Layer 8 of a small transformer language model trained on English Wikipedia (21 layers, counted from 0, width 128).
A neuron's activation on a vector x is GELU(weights . x + bias), where the dot is the dot product.

Input weights of the MLP neurons that the questions are about. A number n stands for n times 0.0012.
n11 (bias -0.018): -165 -13 -11 -55 -42 329 128 -107 -130 -4 35 261 44 -21 -264 130 -45 36 18 -43 -73 66 55 0 107 135 27 57 -81 304 8 84 -27 29 -47 136 37 -4 -49 64 -137 91 19 -42 76 117 -79 -37 -188 -82 -29 260 -21 18 -71 15 45 47 106 -28 -79 133 72 29 -71 -17 -11 -133 -86 19 -38 48 164 34 -84 98 -89 -47 -339 23 88 53 16 -202 54 -142 -63 170 -21 128 -188 -167 -48 -34 -9 123 36 -42 -20 -40 -31 11 119 -135 -131 -73 -49 -75 -113 4 -242 -24 134 -20 -106 32 36 31 10 103 92 77 -86 33 16 -104 151 274
n36 (bias -0.023): 313 -39 -116 -197 90 -185 -43 107 93 39 -295 47 -318 -69 -176 42 104 122 -128 143 11 -25 26 127 51 13 94 76 -103 -146 57 -51 -82 33 -43 8 69 -69 160 -77 0 -11 222 -44 15 -53 155 212 124 14 45 -160 21 -64 -64 -124 104 -104 -99 -18 153 -7 -68 -153 -67 -74 -87 256 40 116 4 -106 -149 -97 66 12 107 -14 -180 150 -59 -111 -155 55 -175 46 91 -68 -200 254 162 24 157 75 241 153 -270 85 74 -110 151 122 40 209 -90 197 -7 -43 -7 -93 -80 17 66 -8 47 -97 -4 92 150 59 -11 -22 37 -75 59 149 -253 -108
n43 (bias -0.064): -44 -49 -71 23 13 -19 142 -44 8 116 -23 14 -28 94 -33 -210 84 49 -117 28 -45 33 44 47 165 104 129 82 -126 -72 8 -181 11 273 420 261 -52 41 91 37 72 -54 -100 3 244 132 -46 56 -75 -189 -7 -42 -192 -65 -95 -104 17 65 -152 -65 199 48 62 -315 -13 298 317 58 -27 98 -43 -7 -140 -141 -85 62 -97 53 38 3 -96 -16 3 86 -100 -65 37 3 -3 -69 26 -176 -200 164 -46 71 -63 40 12 -58 77 100 48 115 -49 70 -75 3 -131 -125 -152 -19 101 -28 -53 132 -101 100 10 108 -64 -47 -12 182 -68 37 38 155
n53 (bias -0.017): 129 -19 165 44 20 -154 -100 383 -97 142 -28 -75 -55 129 77 268 26 4 -45 51 135 7 50 15 26 -168 4 -123 43 7 -142 -182 -158 -71 150 -44 -139 78 61 68 3 3 14 21 -37 -68 112 -186 -20 -30 -54 -239 -253 16 48 -146 -53 -89 9 257 14 -11 76 99 -44 -4 29 106 305 -119 31 67 -65 63 74 -93 113 62 51 -25 105 10 112 0 105 -69 150 89 57 13 125 -19 -75 193 -19 -21 -156 42 -74 180 0 -28 -175 -173 -182 80 25 -349 52 -47 -3 -156 -18 -3 0 16 29 41 -4 -13 95 -71 183 -33 199 -24 -279 -81
n62 (bias -0.084): 125 -9 103 -56 -36 71 83 386 -34 21 -84 217 -74 -30 -65 27 -56 -91 -6 -159 -40 -208 125 46 7 78 105 13 178 51 -72 -73 -188 -142 251 135 62 82 -140 52 21 205 84 0 66 -54 30 -24 167 -128 -161 -44 -57 152 87 -142 39 45 -276 -14 -17 32 -94 121 -82 78 29 -4 -11 -189 49 21 14 41 4 -139 395 -59 55 -7 -15 72 195 -28 -296 -32 -56 44 -81 7 7 38 116 175 19 21 -118 46 -148 44 -14 -8 39 31 -271 -31 0 -107 200 -131 -80 -73 -60 -60 -76 19 329 -7 4 -51 49 113 176 -51 36 14 33 -111
n84 (bias -0.016): 36 -42 -82 -11 126 -82 169 48 -4 186 -205 -105 -198 0 3 54 -19 119 -47 138 -23 19 -32 -10 -56 -17 129 -48 -147 -22 45 -198 -44 -67 -10 103 176 0 142 20 -47 -125 120 42 -143 153 3 190 -182 0 104 -189 -171 62 -28 -117 23 -174 120 54 -95 -191 -46 6 -22 88 -38 33 44 -4 16 -22 157 134 70 56 -13 9 -189 276 -78 19 134 -3 76 -7 -196 -46 -64 155 241 -44 -190 12 76 26 36 22 15 58 49 40 -183 56 -140 95 62 -41 -68 4 -371 -90 13 10 19 38 -102 -80 149 -43 64 -119 100 -39 29 -85 -135 -47
n107 (bias -0.115): -63 -91 61 -368 46 -37 51 -63 -188 -27 -97 183 -45 -67 -4 -9 84 61 27 -3 24 -6 -23 91 -79 26 -21 129 73 32 -211 -67 108 20 93 10 -95 -43 98 -27 -89 -143 29 -26 -47 94 -87 175 -44 31 252 -92 -47 24 -77 -125 119 83 17 -106 -77 -254 188 26 3 -21 169 98 -19 23 126 75 63 58 0 11 147 60 -356 60 -66 -133 40 126 -68 -52 52 3 -115 -113 70 -35 58 6 -208 162 -117 26 21 154 103 82 14 147 -194 -3 -23 -41 -6 -61 -67 -119 10 -48 64 178 40 97 210 -108 172 39 -238 124 -112 77 30 222
n143 (bias -0.068): 93 9 -68 -54 38 8 -27 84 94 81 -232 -11 -140 99 -22 -113 130 7 -241 318 116 -64 83 -48 -63 -156 65 135 10 3 -20 66 -36 219 184 -74 -50 -71 -13 75 37 3 -78 -168 -57 -69 -56 -43 -66 36 111 3 -133 -103 -76 -188 24 -56 -130 -52 202 86 98 -157 -220 144 245 150 68 52 98 -61 -109 -104 -29 -74 -17 -69 131 -125 -250 -89 24 24 -172 39 131 63 178 -35 134 -40 -39 119 19 -3 -81 163 -168 52 108 35 79 130 -182 13 28 -7 -98 -253 -101 -48 -3 -58 63 211 -35 102 44 89 -183 3 249 101 175 13 -46 -128
n162 (bias -0.023): -64 0 -63 14 -135 151 -12 98 54 18 -74 -41 -41 131 -94 65 198 -90 -112 -138 198 73 76 26 36 37 118 34 140 67 15 -213 -22 -111 133 28 -22 -43 -75 66 -6 26 219 -81 -56 -80 -82 -108 121 -68 -249 -104 154 -93 -44 11 142 -93 52 2 100 6 -145 272 20 -63 67 -90 -51 -105 35 89 52 160 38 -49 224 -22 -19 3 -25 93 46 9 65 -48 -100 121 -23 -73 -100 38 -282 128 109 -24 -59 -30 3 66 -163 7 -3 103 -96 -139 100 61 19 -103 56 -126 140 -21 58 -49 -49 -14 -27 -174 -86 -51 99 -43 -30 38 -65 88
n183 (bias -0.122): -10 -17 -30 29 6 25 85 113 -46 57 -209 3 -128 42 -31 15 29 3 -220 121 79 -101 126 -169 -74 -40 -10 112 -42 -62 92 48 -178 148 231 -43 -90 53 142 73 41 -70 -73 -212 -93 -101 -38 -16 59 -12 -88 -93 -251 32 8 -81 81 -215 -84 23 199 120 -76 -121 -179 98 72 223 -95 -26 -3 22 -145 24 -7 63 42 50 10 91 -401 -62 46 165 -13 -7 -19 -3 12 -18 50 10 -37 87 233 13 -138 74 26 -80 9 7 49 -94 -109 155 42 -113 47 -136 -85 210 -102 -49 53 32 10 -49 16 20 -89 -225 189 157 116 -10 -82 17
n185 (bias 0.005): -128 13 92 -138 21 199 242 -37 -39 -29 110 142 67 -46 -188 -9 -33 -15 -29 180 -148 19 42 -200 -82 -79 -58 -16 49 72 45 37 -45 5 16 74 13 -27 -29 102 -14 38 -61 -42 26 -36 0 135 -138 2 -53 26 120 -127 24 14 7 0 116 -108 -37 85 48 4 0 47 105 60 -64 -121 -159 189 129 -57 -166 92 -72 -146 90 -100 123 41 51 7 56 -166 10 124 28 23 -85 -37 88 19 -110 -28 97 0 65 62 -38 -11 35 -58 -22 -56 -53 7 9 -43 -29 -9 -106 23 101 -38 97 -21 -17 29 57 22 43 -25 27 -115 -41 106
n193 (bias -0.041): -68 -25 40 -11 72 28 57 122 -70 -47 158 104 3 6 -50 -38 186 60 96 -25 -32 -33 -351 43 191 14 56 52 -69 -51 -116 -116 -23 -133 -26 16 3 108 107 90 -114 -217 -64 99 124 -38 -40 -87 65 -126 -28 18 -285 -172 4 -86 22 -24 -43 167 12 81 101 75 27 49 138 57 104 -25 -12 196 -48 -16 10 -128 -77 156 90 -6 137 -24 57 -52 -24 -109 167 -42 -41 115 45 -26 -30 -171 -87 224 88 -9 -73 -154 15 70 -68 -45 93 -82 -56 -36 -174 29 -82 -242 -18 7 -93 143 32 36 64 47 28 9 -45 25 -155 228 -51 23
n211 (bias -0.031): 50 45 36 -126 78 328 171 -104 205 -54 -237 -129 -35 36 -75 0 252 138 -112 -175 204 93 -12 176 215 64 32 21 39 11 19 -92 12 -316 32 -91 193 67 -121 -70 -233 11 233 -50 35 77 -95 26 169 -87 -69 -195 127 17 -174 153 100 126 -3 154 34 -189 31 -168 -37 -136 -81 79 64 27 267 -140 121 60 -132 -8 -76 56 20 -108 -8 37 -62 116 -240 -61 -79 -22 -87 60 -212 -4 -101 74 -253 -39 28 11 14 -73 -335 96 -8 212 -111 45 23 197 -109 25 -86 68 27 -88 63 -97 -263 -22 57 112 106 -111 105 -97 -191 -117 43 83
n215 (bias -0.027): 49 0 -53 -62 169 241 72 88 177 -53 -73 -65 -12 141 -116 46 88 -17 -156 76 159 -76 42 -76 0 85 17 -103 138 103 77 -7 -106 -152 -89 -140 120 -492 -19 85 3 67 140 -203 83 -52 33 -35 81 135 160 -159 157 142 -75 -133 58 -6 48 109 178 -23 -165 -75 -124 -24 15 116 173 -60 -102 58 112 40 61 105 -10 -83 80 42 -133 84 36 -200 -51 29 -19 252 21 -93 0 -86 -11 91 -94 -10 -87 68 -50 31 40 -41 28 0 97 73 -10 60 75 -98 13 9 -209 -89 16 65 -160 -59 3 -104 -45 129 -134 -76 32 -156 -185 -30
n216 (bias -0.013): 32 19 200 -28 82 -144 10 74 75 29 103 251 -213 114 -30 -53 55 -191 42 161 0 -48 225 45 65 -222 93 36 55 -27 -34 -48 -71 189 -111 -22 80 -104 -219 -341 20 -119 -69 -80 4 -141 30 204 -37 -30 18 -10 93 -115 -39 -49 -11 143 -152 -20 162 67 14 3 7 70 119 -12 208 73 7 -55 -40 88 -15 141 52 39 181 35 -240 -162 -150 -183 -17 -56 -196 -30 23 20 17 -48 -53 0 165 289 31 -63 -32 74 180 44 -123 14 -173 21 -163 75 -136 -74 -14 -160 -28 3 10 324 -7 141 35 -150 -69 -105 -6 39 77 72 -197 22
n221 (bias -0.057): 87 74 36 -56 -67 301 324 -76 26 -190 79 -59 25 14 -87 -129 192 6 -14 -3 -80 -58 -16 -83 157 158 -59 6 150 177 38 163 -86 -124 33 -10 141 115 -6 141 -138 79 43 -105 74 130 -50 -75 51 -62 -38 128 -15 77 -107 -14 16 81 -67 17 -21 -178 22 -67 -247 20 -102 0 43 29 95 -31 -146 6 -45 3 34 86 -26 132 39 -48 155 -131 -220 -109 -34 -27 -29 176 -172 -69 99 54 -135 -6 23 68 -48 205 -86 25 3 -39 24 89 -257 -27 49 12 -125 -32 -194 -76 18 11 -83 -86 43 -42 55 28 117 79 -90 82 60 107
n236 (bias 0.008): 113 52 -25 73 28 163 122 19 11 -86 -18 109 132 31 -168 46 -43 -94 25 -50 3 -3 52 -36 -129 198 122 -134 233 0 80 87 142 182 45 -182 50 93 -135 114 -115 187 -177 3 167 -90 -47 -112 -79 -81 -111 167 14 53 -49 97 -83 -12 158 44 168 0 -118 -11 -140 3 -161 -25 154 35 -81 -27 -26 -54 -140 -116 51 62 47 231 -58 -3 0 -168 -30 -215 -30 12 72 144 -205 -84 5 53 50 46 64 127 -136 20 -90 35 70 -128 118 117 -34 95 -48 36 -134 -102 -103 -40 -27 -8 72 99 12 147 0 55 -148 34 -34 66 56 57
n250 (bias -0.003): -48 70 40 -18 -25 166 161 -7 -44 3 60 185 10 32 -40 35 -53 -38 -116 -65 -57 -13 86 9 191 -100 -6 -50 62 105 -167 64 -68 -11 137 104 8 73 -8 87 21 209 -173 -244 -38 -30 -48 -18 13 -91 -338 10 -68 -92 -65 62 51 -28 21 -43 -34 67 -27 17 -64 39 122 169 -26 -65 -89 32 82 -108 -89 -29 -34 -2 -3 -78 25 77 65 -8 -68 -69 -68 227 28 -17 -114 -51 5 -98 -60 21 6 -32 39 36 -152 6 99 -18 21 -60 83 -8 -44 -70 -31 -37 -24 -71 -49 12 153 120 -45 104 8 -58 -17 54 -53 -26 120 260
n269 (bias -0.044): 101 -46 241 -161 23 50 44 39 37 33 -102 -40 47 6 11 -117 162 64 69 -165 92 27 31 -59 -32 149 44 -116 55 130 14 71 -143 -241 62 -50 25 83 53 -135 -87 -69 217 -48 114 49 112 -23 272 -128 -87 -133 43 22 -17 141 59 7 -36 117 -47 -188 -53 -108 40 -207 -105 36 -27 12 139 177 76 220 -90 -7 165 19 -71 -167 -127 -70 123 -7 -7 -67 -7 -13 82 -260 -222 26 165 97 -159 -45 56 -7 -110 -132 -174 47 -53 -71 -200 139 49 60 -89 -5 125 0 14 -53 302 91 -71 -248 95 -52 0 17 206 -169 -156 24 -173 39
n285 (bias -0.089): 127 -167 231 -146 21 59 -55 34 -231 334 96 62 43 86 -130 -87 -74 161 -43 117 -66 180 -31 -267 21 -2 -30 -3 -47 32 -98 -51 74 -128 50 75 -61 86 -100 64 -103 -69 -8 14 194 -27 -24 19 62 -56 23 40 -64 -113 -31 -3 186 -119 56 -99 146 -39 -103 100 -118 100 46 36 64 -36 0 17 -8 82 -26 -82 -25 13 -87 119 -33 -78 86 -11 -25 -70 30 13 98 39 87 -6 -52 103 -33 -11 139 117 18 131 21 160 -153 49 -73 36 -14 -65 -222 -233 -3 -165 -45 32 11 155 58 -46 64 -80 -17 -50 -69 17 -45 74 -49 44
n298 (bias -0.158): -29 25 -2 46 -77 77 90 -2 -39 39 -43 -36 -14 45 -81 -78 -19 75 18 100 -8 109 8 -123 27 -93 -16 31 23 -37 -71 -11 -59 -86 -34 77 30 -61 -39 21 -28 20 11 50 6 -13 39 7 39 -84 23 -74 -26 -21 38 -48 4 -58 -27 -190 -17 -4 -26 7 -22 -16 47 -18 17 -53 -70 87 31 82 -54 -19 13 18 10 21 12 -20 84 47 -49 -87 43 -72 -7 -46 4 -22 -37 13 23 -23 62 61 -3 4 4 -20 -113 -24 -58 26 -51 -6 -55 48 60 -18 -67 324 6 -78 -34 15 -49 -36 27 -10 72 -10 33 -11 -26 28
n325 (bias -0.054): 113 -4 95 117 -172 61 26 58 -87 43 137 76 -82 -140 16 43 -102 34 -96 203 84 -153 -27 -178 -89 -42 -96 -51 98 154 133 24 -35 -66 35 -34 -175 -149 96 55 6 0 -24 -48 37 -17 162 -44 96 46 180 58 54 102 7 -51 -6 -149 -180 78 -15 -27 -6 -87 -12 108 -50 115 12 42 -107 -6 -102 -66 -79 -79 99 17 -116 308 -217 -230 -74 53 -18 -151 -86 49 0 -81 9 -42 -37 -23 36 -100 118 54 33 -20 60 21 -7 -115 0 -24 37 -50 -50 -100 9 23 -45 -42 53 110 137 130 24 256 129 115 -103 194 -21 202 -25 166
n354 (bias 0.020): 53 13 65 -209 111 -4 87 49 35 -66 110 341 -66 -28 -64 -109 3 -44 -36 -108 47 167 -298 21 158 208 237 -130 187 3 0 -68 -108 0 52 -3 61 101 67 18 -112 128 -13 118 258 13 264 38 35 -19 13 102 28 -81 -24 -28 20 48 -94 74 -278 -43 51 130 -120 -97 46 -99 173 0 -175 75 -89 -113 -31 -7 66 -42 48 -10 66 -70 0 -94 -359 -60 -55 -120 59 138 -26 -56 154 -35 -12 143 21 46 -6 -60 -53 38 -32 -29 -83 68 -97 -93 -49 52 -142 -151 -39 -18 170 -84 -7 38 72 26 -7 69 -227 -7 -46 -84 94 48
n441 (bias -0.005): 58 -56 -60 58 76 74 307 88 -72 18 -164 89 -162 127 -23 31 35 3 -188 93 -118 207 94 114 176 43 19 51 -65 -88 2 -155 -250 -48 166 19 -34 43 15 25 62 -83 15 -45 -62 61 -59 188 3 -89 -189 -318 -132 3 7 -11 33 23 -94 27 65 73 12 -41 -73 207 124 94 -114 -4 -48 -12 -41 -9 32 63 -96 -14 -63 89 -93 76 120 104 -101 89 59 81 -66 56 59 -10 -29 -32 137 6 -145 -87 -61 72 17 14 3 -27 -91 116 61 -135 114 -140 -243 119 -126 -44 -121 -69 47 -93 -66 -14 -9 18 50 59 121 -54 -164 113
n451 (bias -0.035): -79 4 246 -204 -50 127 231 -133 -147 41 53 170 63 -103 -51 -101 21 -81 112 61 -104 -59 89 10 38 -100 3 -15 -12 107 -39 29 40 -167 -63 49 49 97 58 -89 -3 111 146 -132 -156 75 100 162 -145 -24 -150 -264 42 17 -54 -59 48 107 -107 -71 -25 -153 61 -110 55 -56 7 22 -94 -132 -16 187 79 -40 10 -21 44 26 -255 -112 77 170 19 102 93 -61 81 130 -116 103 -28 10 56 -125 -51 79 -90 -28 14 24 -195 54 -28 80 -311 31 -35 -132 49 -8 -53 -44 22 -31 184 -34 146 -206 87 20 97 148 168 22 -142 -25 58 10
n471 (bias -0.042): 11 -30 87 -204 -56 54 164 85 18 270 -180 119 -197 7 -146 -18 -86 116 -130 103 46 307 150 -40 152 -161 91 -95 -122 -7 -58 -372 -159 11 39 197 15 -49 162 133 33 14 74 -273 -143 86 -73 127 14 -53 -215 -83 64 -44 -170 -73 -38 29 58 -154 -107 -132 -46 0 -83 -75 136 263 -107 -148 66 178 -58 -164 -47 65 -71 -31 -314 19 -126 40 84 40 11 21 -59 248 -39 52 -51 -32 -36 65 37 15 -15 45 -163 229 53 136 -86 88 -217 376 19 -69 131 -252 40 14 -11 11 55 48 96 -165 4 -77 163 30 34 -27 26 -206 27 245

Each question shows a token from some text and the vector x that enters the MLP there. A number n stands for n times 0.012.

" by": 14 -54 -33 10 92 2 12 -20 -19 8 31 -20 -5 47 18 -4 -112 -43 -15 -121 -90 55 14 4 -45 -25 -54 -48 -70 1 -70 -14 -36 -24 23 8 21 191 10 91 150 -14 10 -38 41 -24 0 -19 40 -33 -39 -41 3 6 36 23 10 -1 8 -60 -23 11 8 5 -32 -38 -58 33 -93 7 93 -113 23 -28 97 -11 -104 -67 -28 16 -64 21 73 4 2 130 46 39 -13 61 -45 141 -1 3 -4 -227 78 -82 -28 58 75 -57 -4 44 54 -72 150 62 45 -52 -1 31 21 472 -8 -16 21 -133 -204 -67 37 -50 -71 1 32 -73 71 66
Which neuron fires most, and how strongly? n471, at about 2

" response": 28 40 -115 -85 3 -81 1 23 92 -149 -45 91 -17 -90 28 -52 -54 -136 69 -61 -86 -30 1 27 -51 -40 -26 93 35 36 -8 -23 3 -34 -65 28 -16 109 2 22 200 52 -4 25 -5 3 -27 -21 45 -2 -77 -31 165 38 99 -27 -16 30 11 -93 -64 -11 9 -4 7 -18 -63 -118 -96 -6 43 -66 14 -24 129 -81 -64 -154 -70 -9 -47 3 49 110 9 135 -70 -39 -41 51 9 121 32 14 -46 -148 77 -66 -53 32 43 -104 -16 19 -17 -65 109 77 -15 -12 8 -46 44 460 -21 45 74 -94 -132 -107 54 154 -7 49 -9 65 9 22
Which neuron fires most, and how strongly? n62, at about 1.5

"Part": -9 -2 -70 -7 115 -76 -23 -38 -139 -89 -24 42 -17 -16 -3 10 -59 -21 -39 -7 -33 113 -14 19 -116 14 -55 175 81 19 -138 81 57 -7 -147 10 -77 115 25 45 96 80 -16 35 15 51 -35 -1 -27 41 21 -2 56 -32 36 46 -16 -44 51 -68 -26 -5 15 22 -48 -86 -13 -42 -47 -13 39 -116 46 -56 180 -88 27 -81 -110 -33 -10 -19 0 82 -24 167 5 -37 19 -41 -14 129 -33 -91 9 -79 88 -79 -13 53 44 -77 -33 55 -6 -84 339 -11 -2 -13 -44 -77 -14 462 -31 8 71 27 -67 -94 39 -3 -104 9 -24 37 65 -41
Which neuron fires most, and how strongly? n107, at about 1.6

" asked": 22 19 5 -55 38 -17 -25 30 131 -141 -4 -67 -54 -32 82 -11 -40 -125 1 -63 -5 32 -1 32 20 8 -10 89 40 34 -46 -65 -52 -51 -16 -48 -94 43 42 37 164 -30 6 22 -9 31 -35 7 43 -19 -30 -21 122 32 79 78 -7 -6 10 -41 -67 25 -34 21 -14 -27 38 -94 -80 -13 45 -49 -19 -21 106 -9 -105 -149 -49 -93 -4 125 79 46 -3 43 18 10 -37 -139 -83 73 -11 41 -76 -173 79 -200 -22 43 73 -129 -41 -11 2 -107 12 119 55 2 40 -38 51 455 -29 21 23 -55 -168 -90 111 36 -31 14 46 -31 -31 74
Which neuron fires most, and how strongly? n162, at about 1.7

" high": -19 68 46 51 99 -97 -35 6 31 -25 47 35 -37 -64 122 -31 -70 -80 63 -19 -17 -44 2 -57 -124 -24 7 -37 2 -58 -51 82 11 -32 25 8 -75 100 -11 60 186 115 -69 5 44 -12 -4 -44 -59 5 8 -22 -4 40 129 24 -84 -8 7 -17 -1 14 108 -6 -37 40 -13 -116 -10 -4 -26 -101 10 -99 230 -63 -68 -159 -13 -77 -48 -29 112 71 20 138 71 7 45 -96 44 119 -11 16 -33 -147 77 -54 -30 59 59 -97 -68 -48 3 -12 173 -58 42 -24 31 -82 -68 467 -159 8 18 35 -126 -43 42 26 -54 96 13 -24 -15 -48
Which two neurons fire most, strongest first? n53, n298

" ": 20 50 2 9 42 20 -6 -109 -39 -91 75 -36 62 -9 -23 19 -93 -3 51 -66 -91 54 -1 -73 -37 -27 -157 56 -48 15 -94 275 0 -21 -19 1 -57 5 10 -77 58 47 -57 3 19 73 -29 5 -51 14 -43 19 76 -30 -4 110 9 -23 61 -46 -37 -5 -18 -36 -11 7 -49 10 -37 3 7 -138 46 15 135 -21 -33 -70 -47 -61 -61 16 28 -31 -18 82 2 23 50 65 -33 34 46 13 -37 -117 84 -102 -8 34 -18 -59 33 -88 62 -64 207 -37 -33 16 -16 19 24 470 -88 3 29 -23 -73 -38 36 49 -73 49 11 32 87 -6
Which neuron fires most, and how strongly? n11, at about 1.6

"ug": 17 -51 -102 21 37 -155 -37 -36 61 -32 -26 -35 -58 -4 105 -27 -61 -111 65 -96 -140 24 -10 1 -10 -24 -80 50 -107 10 -84 98 -6 -38 -117 46 42 150 51 21 98 26 -12 28 71 61 19 -60 -14 25 74 -7 46 -4 27 95 -12 -87 44 -47 -12 -24 -17 9 -23 -100 -7 -67 10 2 58 -127 48 31 219 -43 -69 -117 -62 -59 21 63 136 29 55 126 -36 -65 10 25 15 61 -71 31 -48 -86 104 -14 -4 -13 116 -52 -133 62 49 -51 242 -25 -61 -5 -61 -28 -52 471 -70 -16 -14 -46 -61 -71 31 17 11 -35 -14 54 28 -55
Which neuron fires most, and how strongly? n84, at about 1.8

"1": -42 51 0 -22 33 -100 -9 -80 -32 -54 88 -11 54 -134 -19 -19 -78 -10 36 -51 -134 61 -13 -46 -92 -10 -30 84 -19 7 -65 121 17 18 -32 -7 -36 106 12 5 52 117 -73 50 51 38 -12 -41 -72 -42 81 8 54 -29 37 21 -31 20 66 -62 -2 -7 63 -7 -15 15 24 -84 -66 -9 -41 -145 88 -102 112 -17 -124 -139 -37 -23 -25 41 -7 27 21 75 27 -11 18 90 -45 42 -13 -29 -47 -139 98 -46 -35 61 44 -60 6 -46 83 -114 292 -58 -46 42 -14 -3 -2 474 -54 28 63 -81 -119 -36 44 50 -59 20 -14 20 106 29
Which neuron fires most, and how strongly? n11, at about 1.4

" from": -47 77 15 12 45 4 -17 16 52 -72 -36 35 13 2 4 27 -100 -50 1 -135 -117 -109 -2 7 -98 -7 -33 6 -2 -27 -19 -7 -8 1 127 43 9 126 32 70 158 71 15 0 36 -3 -27 -7 31 -35 -68 -20 11 16 123 34 -29 -6 3 -70 -49 49 -11 -18 -16 -18 -54 -30 -104 -14 36 -110 2 -53 57 -73 -27 -77 43 -35 -24 29 3 14 -33 97 4 0 -24 -18 33 140 -15 4 -56 -333 87 -99 -20 49 57 -125 4 -44 22 -42 190 59 67 -17 35 37 63 468 -48 -46 7 -48 -208 -28 65 5 -4 1 4 -2 49 65
Which neuron fires most, and how strongly? n62, at about 1.8

" illust": 13 31 -73 -135 140 -228 6 -2 100 -89 4 39 -71 -18 53 -64 -72 -143 94 -44 -47 -1 2 -8 -14 -41 -36 6 27 6 -66 169 -23 -39 -244 -43 -33 140 -11 13 176 71 4 7 5 -29 26 16 22 6 -39 -44 159 -35 54 10 11 37 -10 -43 -37 0 57 4 -6 -41 36 -143 -14 11 -57 -66 6 -42 141 -6 -50 -72 -7 -24 -2 17 19 87 -4 67 -97 -76 13 9 12 61 -18 -84 1 -57 74 -22 17 18 149 -122 -51 28 -14 39 129 112 13 7 -62 -41 80 465 27 -3 9 48 -75 -75 -24 -50 -57 27 19 3 -60 -44
Which three neurons fire most, strongest first? n216, n298, n354

" interview": 13 52 35 -82 82 -141 42 13 113 -170 28 36 -46 -55 70 -75 -37 -146 63 -113 -20 -26 -3 -17 -8 -8 -9 96 72 -1 -50 84 -49 -66 -60 -52 -141 198 3 28 131 81 -10 36 12 40 -5 -18 40 -39 21 34 179 18 81 83 -4 -10 18 -30 -59 -46 77 26 -12 -140 1 -191 -61 -2 -73 4 -2 -34 133 -102 -62 -167 -80 -81 -18 63 98 72 -14 11 15 -23 27 -77 -151 46 -26 -35 -46 -37 84 -54 -43 5 57 -133 -44 11 -1 -46 96 117 27 13 -1 -58 60 448 13 2 35 -23 -96 -70 72 81 -116 15 13 17 17 57
Which neuron fires most, and how strongly? n354, at about 1.8

" published": 69 22 -86 -6 37 -94 -24 14 19 15 40 -37 1 -10 -17 23 -79 -167 16 -66 12 -23 -6 -8 -65 -57 -37 42 1 -54 -36 71 -10 -14 0 -42 -101 28 46 106 181 32 6 20 18 45 -4 -67 39 34 -96 -7 59 -2 68 44 3 -24 24 -18 -11 22 0 -2 -4 -2 -53 -119 -55 -35 30 -28 65 22 96 -91 -54 -93 -17 -138 -24 4 101 56 36 96 3 37 38 -81 -44 99 -13 -21 -59 -277 85 -114 -44 49 -27 -141 -9 37 -14 -24 290 121 -47 21 0 -75 49 460 13 -13 81 -33 -151 -65 30 53 22 -7 31 -36 6 -28
Which two neurons fire most, strongest first? n162, n298

" in": -56 70 -52 53 69 -28 8 -28 -3 -28 35 -51 32 -86 97 0 -81 -77 -4 -99 -23 -46 13 -64 -91 -27 -69 112 -55 -13 -23 99 -1 -28 53 -23 -29 30 43 87 215 -12 27 -16 8 -4 -45 -36 -6 -1 -53 -8 -37 18 128 -24 24 -52 18 -54 37 21 -40 -25 -19 3 2 19 -84 -4 5 -118 12 -23 74 -10 -78 -89 76 -14 -88 -29 10 77 22 114 -13 -32 -36 -2 -16 110 -23 -11 -25 -254 80 -14 -36 21 75 -135 20 -10 62 -57 250 64 15 -4 -24 71 -4 465 -4 -31 43 -48 -188 -26 20 -40 62 106 26 -11 55 51
Which neuron fires most, and how strongly? n183, at about 1.8

" Taiwan": -1 72 -86 -28 44 -19 -14 -7 12 -103 66 -10 33 -195 -61 31 -75 -41 85 -86 -129 -83 -21 25 21 -42 -91 125 -11 -19 -72 -1 -19 -66 -36 58 37 257 57 132 36 -35 15 68 -9 1 -42 -32 -11 57 -42 58 16 50 115 34 21 -44 38 -48 -47 -20 -26 32 34 -78 -128 -82 -47 -22 68 -82 17 -91 129 -30 -9 -37 -22 1 88 38 -46 -4 -15 11 62 -52 -29 -5 20 180 3 -36 -56 89 58 -45 -24 22 -8 -119 -31 -40 29 -111 97 40 0 31 2 -109 35 458 -97 20 71 -111 -106 -124 -7 18 -72 -28 44 89 58 6
Which of these neurons fires most? n193

" music": 37 -32 36 -105 62 -160 -22 18 25 -84 107 12 -5 -119 -45 -78 -83 -44 35 -76 -31 -84 7 -43 -98 -19 -87 7 84 -73 -43 140 -53 -85 -120 -18 -60 185 27 2 79 138 -32 29 8 -64 23 -34 31 62 17 18 100 6 108 88 1 -77 11 -24 -33 -9 78 4 2 -61 -87 -80 -64 -12 46 -1 34 -36 84 -36 -74 -94 -76 -28 -6 54 50 -52 18 114 98 10 8 23 1 123 12 -11 13 -119 73 -119 -33 0 -67 -112 -30 44 10 -55 111 -2 6 16 24 -56 -18 468 121 5 -38 -87 -98 -85 98 86 -4 27 -9 -15 69 41
Which two neurons fire most, strongest first? n451, n298

" March": -36 -7 8 42 -9 -118 -22 -37 -28 -72 28 38 -10 -56 71 -58 -80 -48 45 -197 -64 -73 -11 -22 40 -34 -147 173 41 39 -62 60 23 -16 -38 -8 -55 174 32 94 165 -5 -47 -8 26 49 10 -61 -1 -27 -50 -1 -11 8 17 36 5 -48 56 -73 -4 1 -34 0 -8 2 41 -2 -133 -10 54 -110 -2 -6 61 -126 -41 -133 -60 -98 -33 74 52 118 35 31 -14 3 -11 -91 -72 47 -17 -10 -15 -119 102 -12 -3 -46 57 -78 28 30 70 -61 346 60 -50 -1 -24 -29 51 468 60 3 58 -52 -137 -34 -6 55 1 -15 -33 103 84 41
Which two neurons fire most, strongest first? n250, n298

" o": 0 37 -40 31 160 -42 17 -47 81 -34 79 -44 -22 -74 214 -65 -63 27 54 -58 -99 68 -15 -29 -33 1 26 41 -77 -16 -85 86 15 -35 27 -5 -27 163 1 54 105 -70 -68 9 74 -9 -22 -19 -16 -18 70 -15 -18 -51 46 -3 1 -18 -6 -32 -52 24 102 1 7 27 47 -57 -61 21 1 -211 -59 -56 125 76 -116 -52 14 -84 -78 -32 110 51 -2 71 47 -117 -44 79 26 58 -18 43 -80 -191 87 -1 5 -2 94 -33 -63 20 -12 -71 69 24 -76 -13 -72 -11 7 466 -63 18 -5 5 -107 -27 -12 -76 -68 163 13 -66 87 3
Which two neurons fire most, strongest first? n43, n298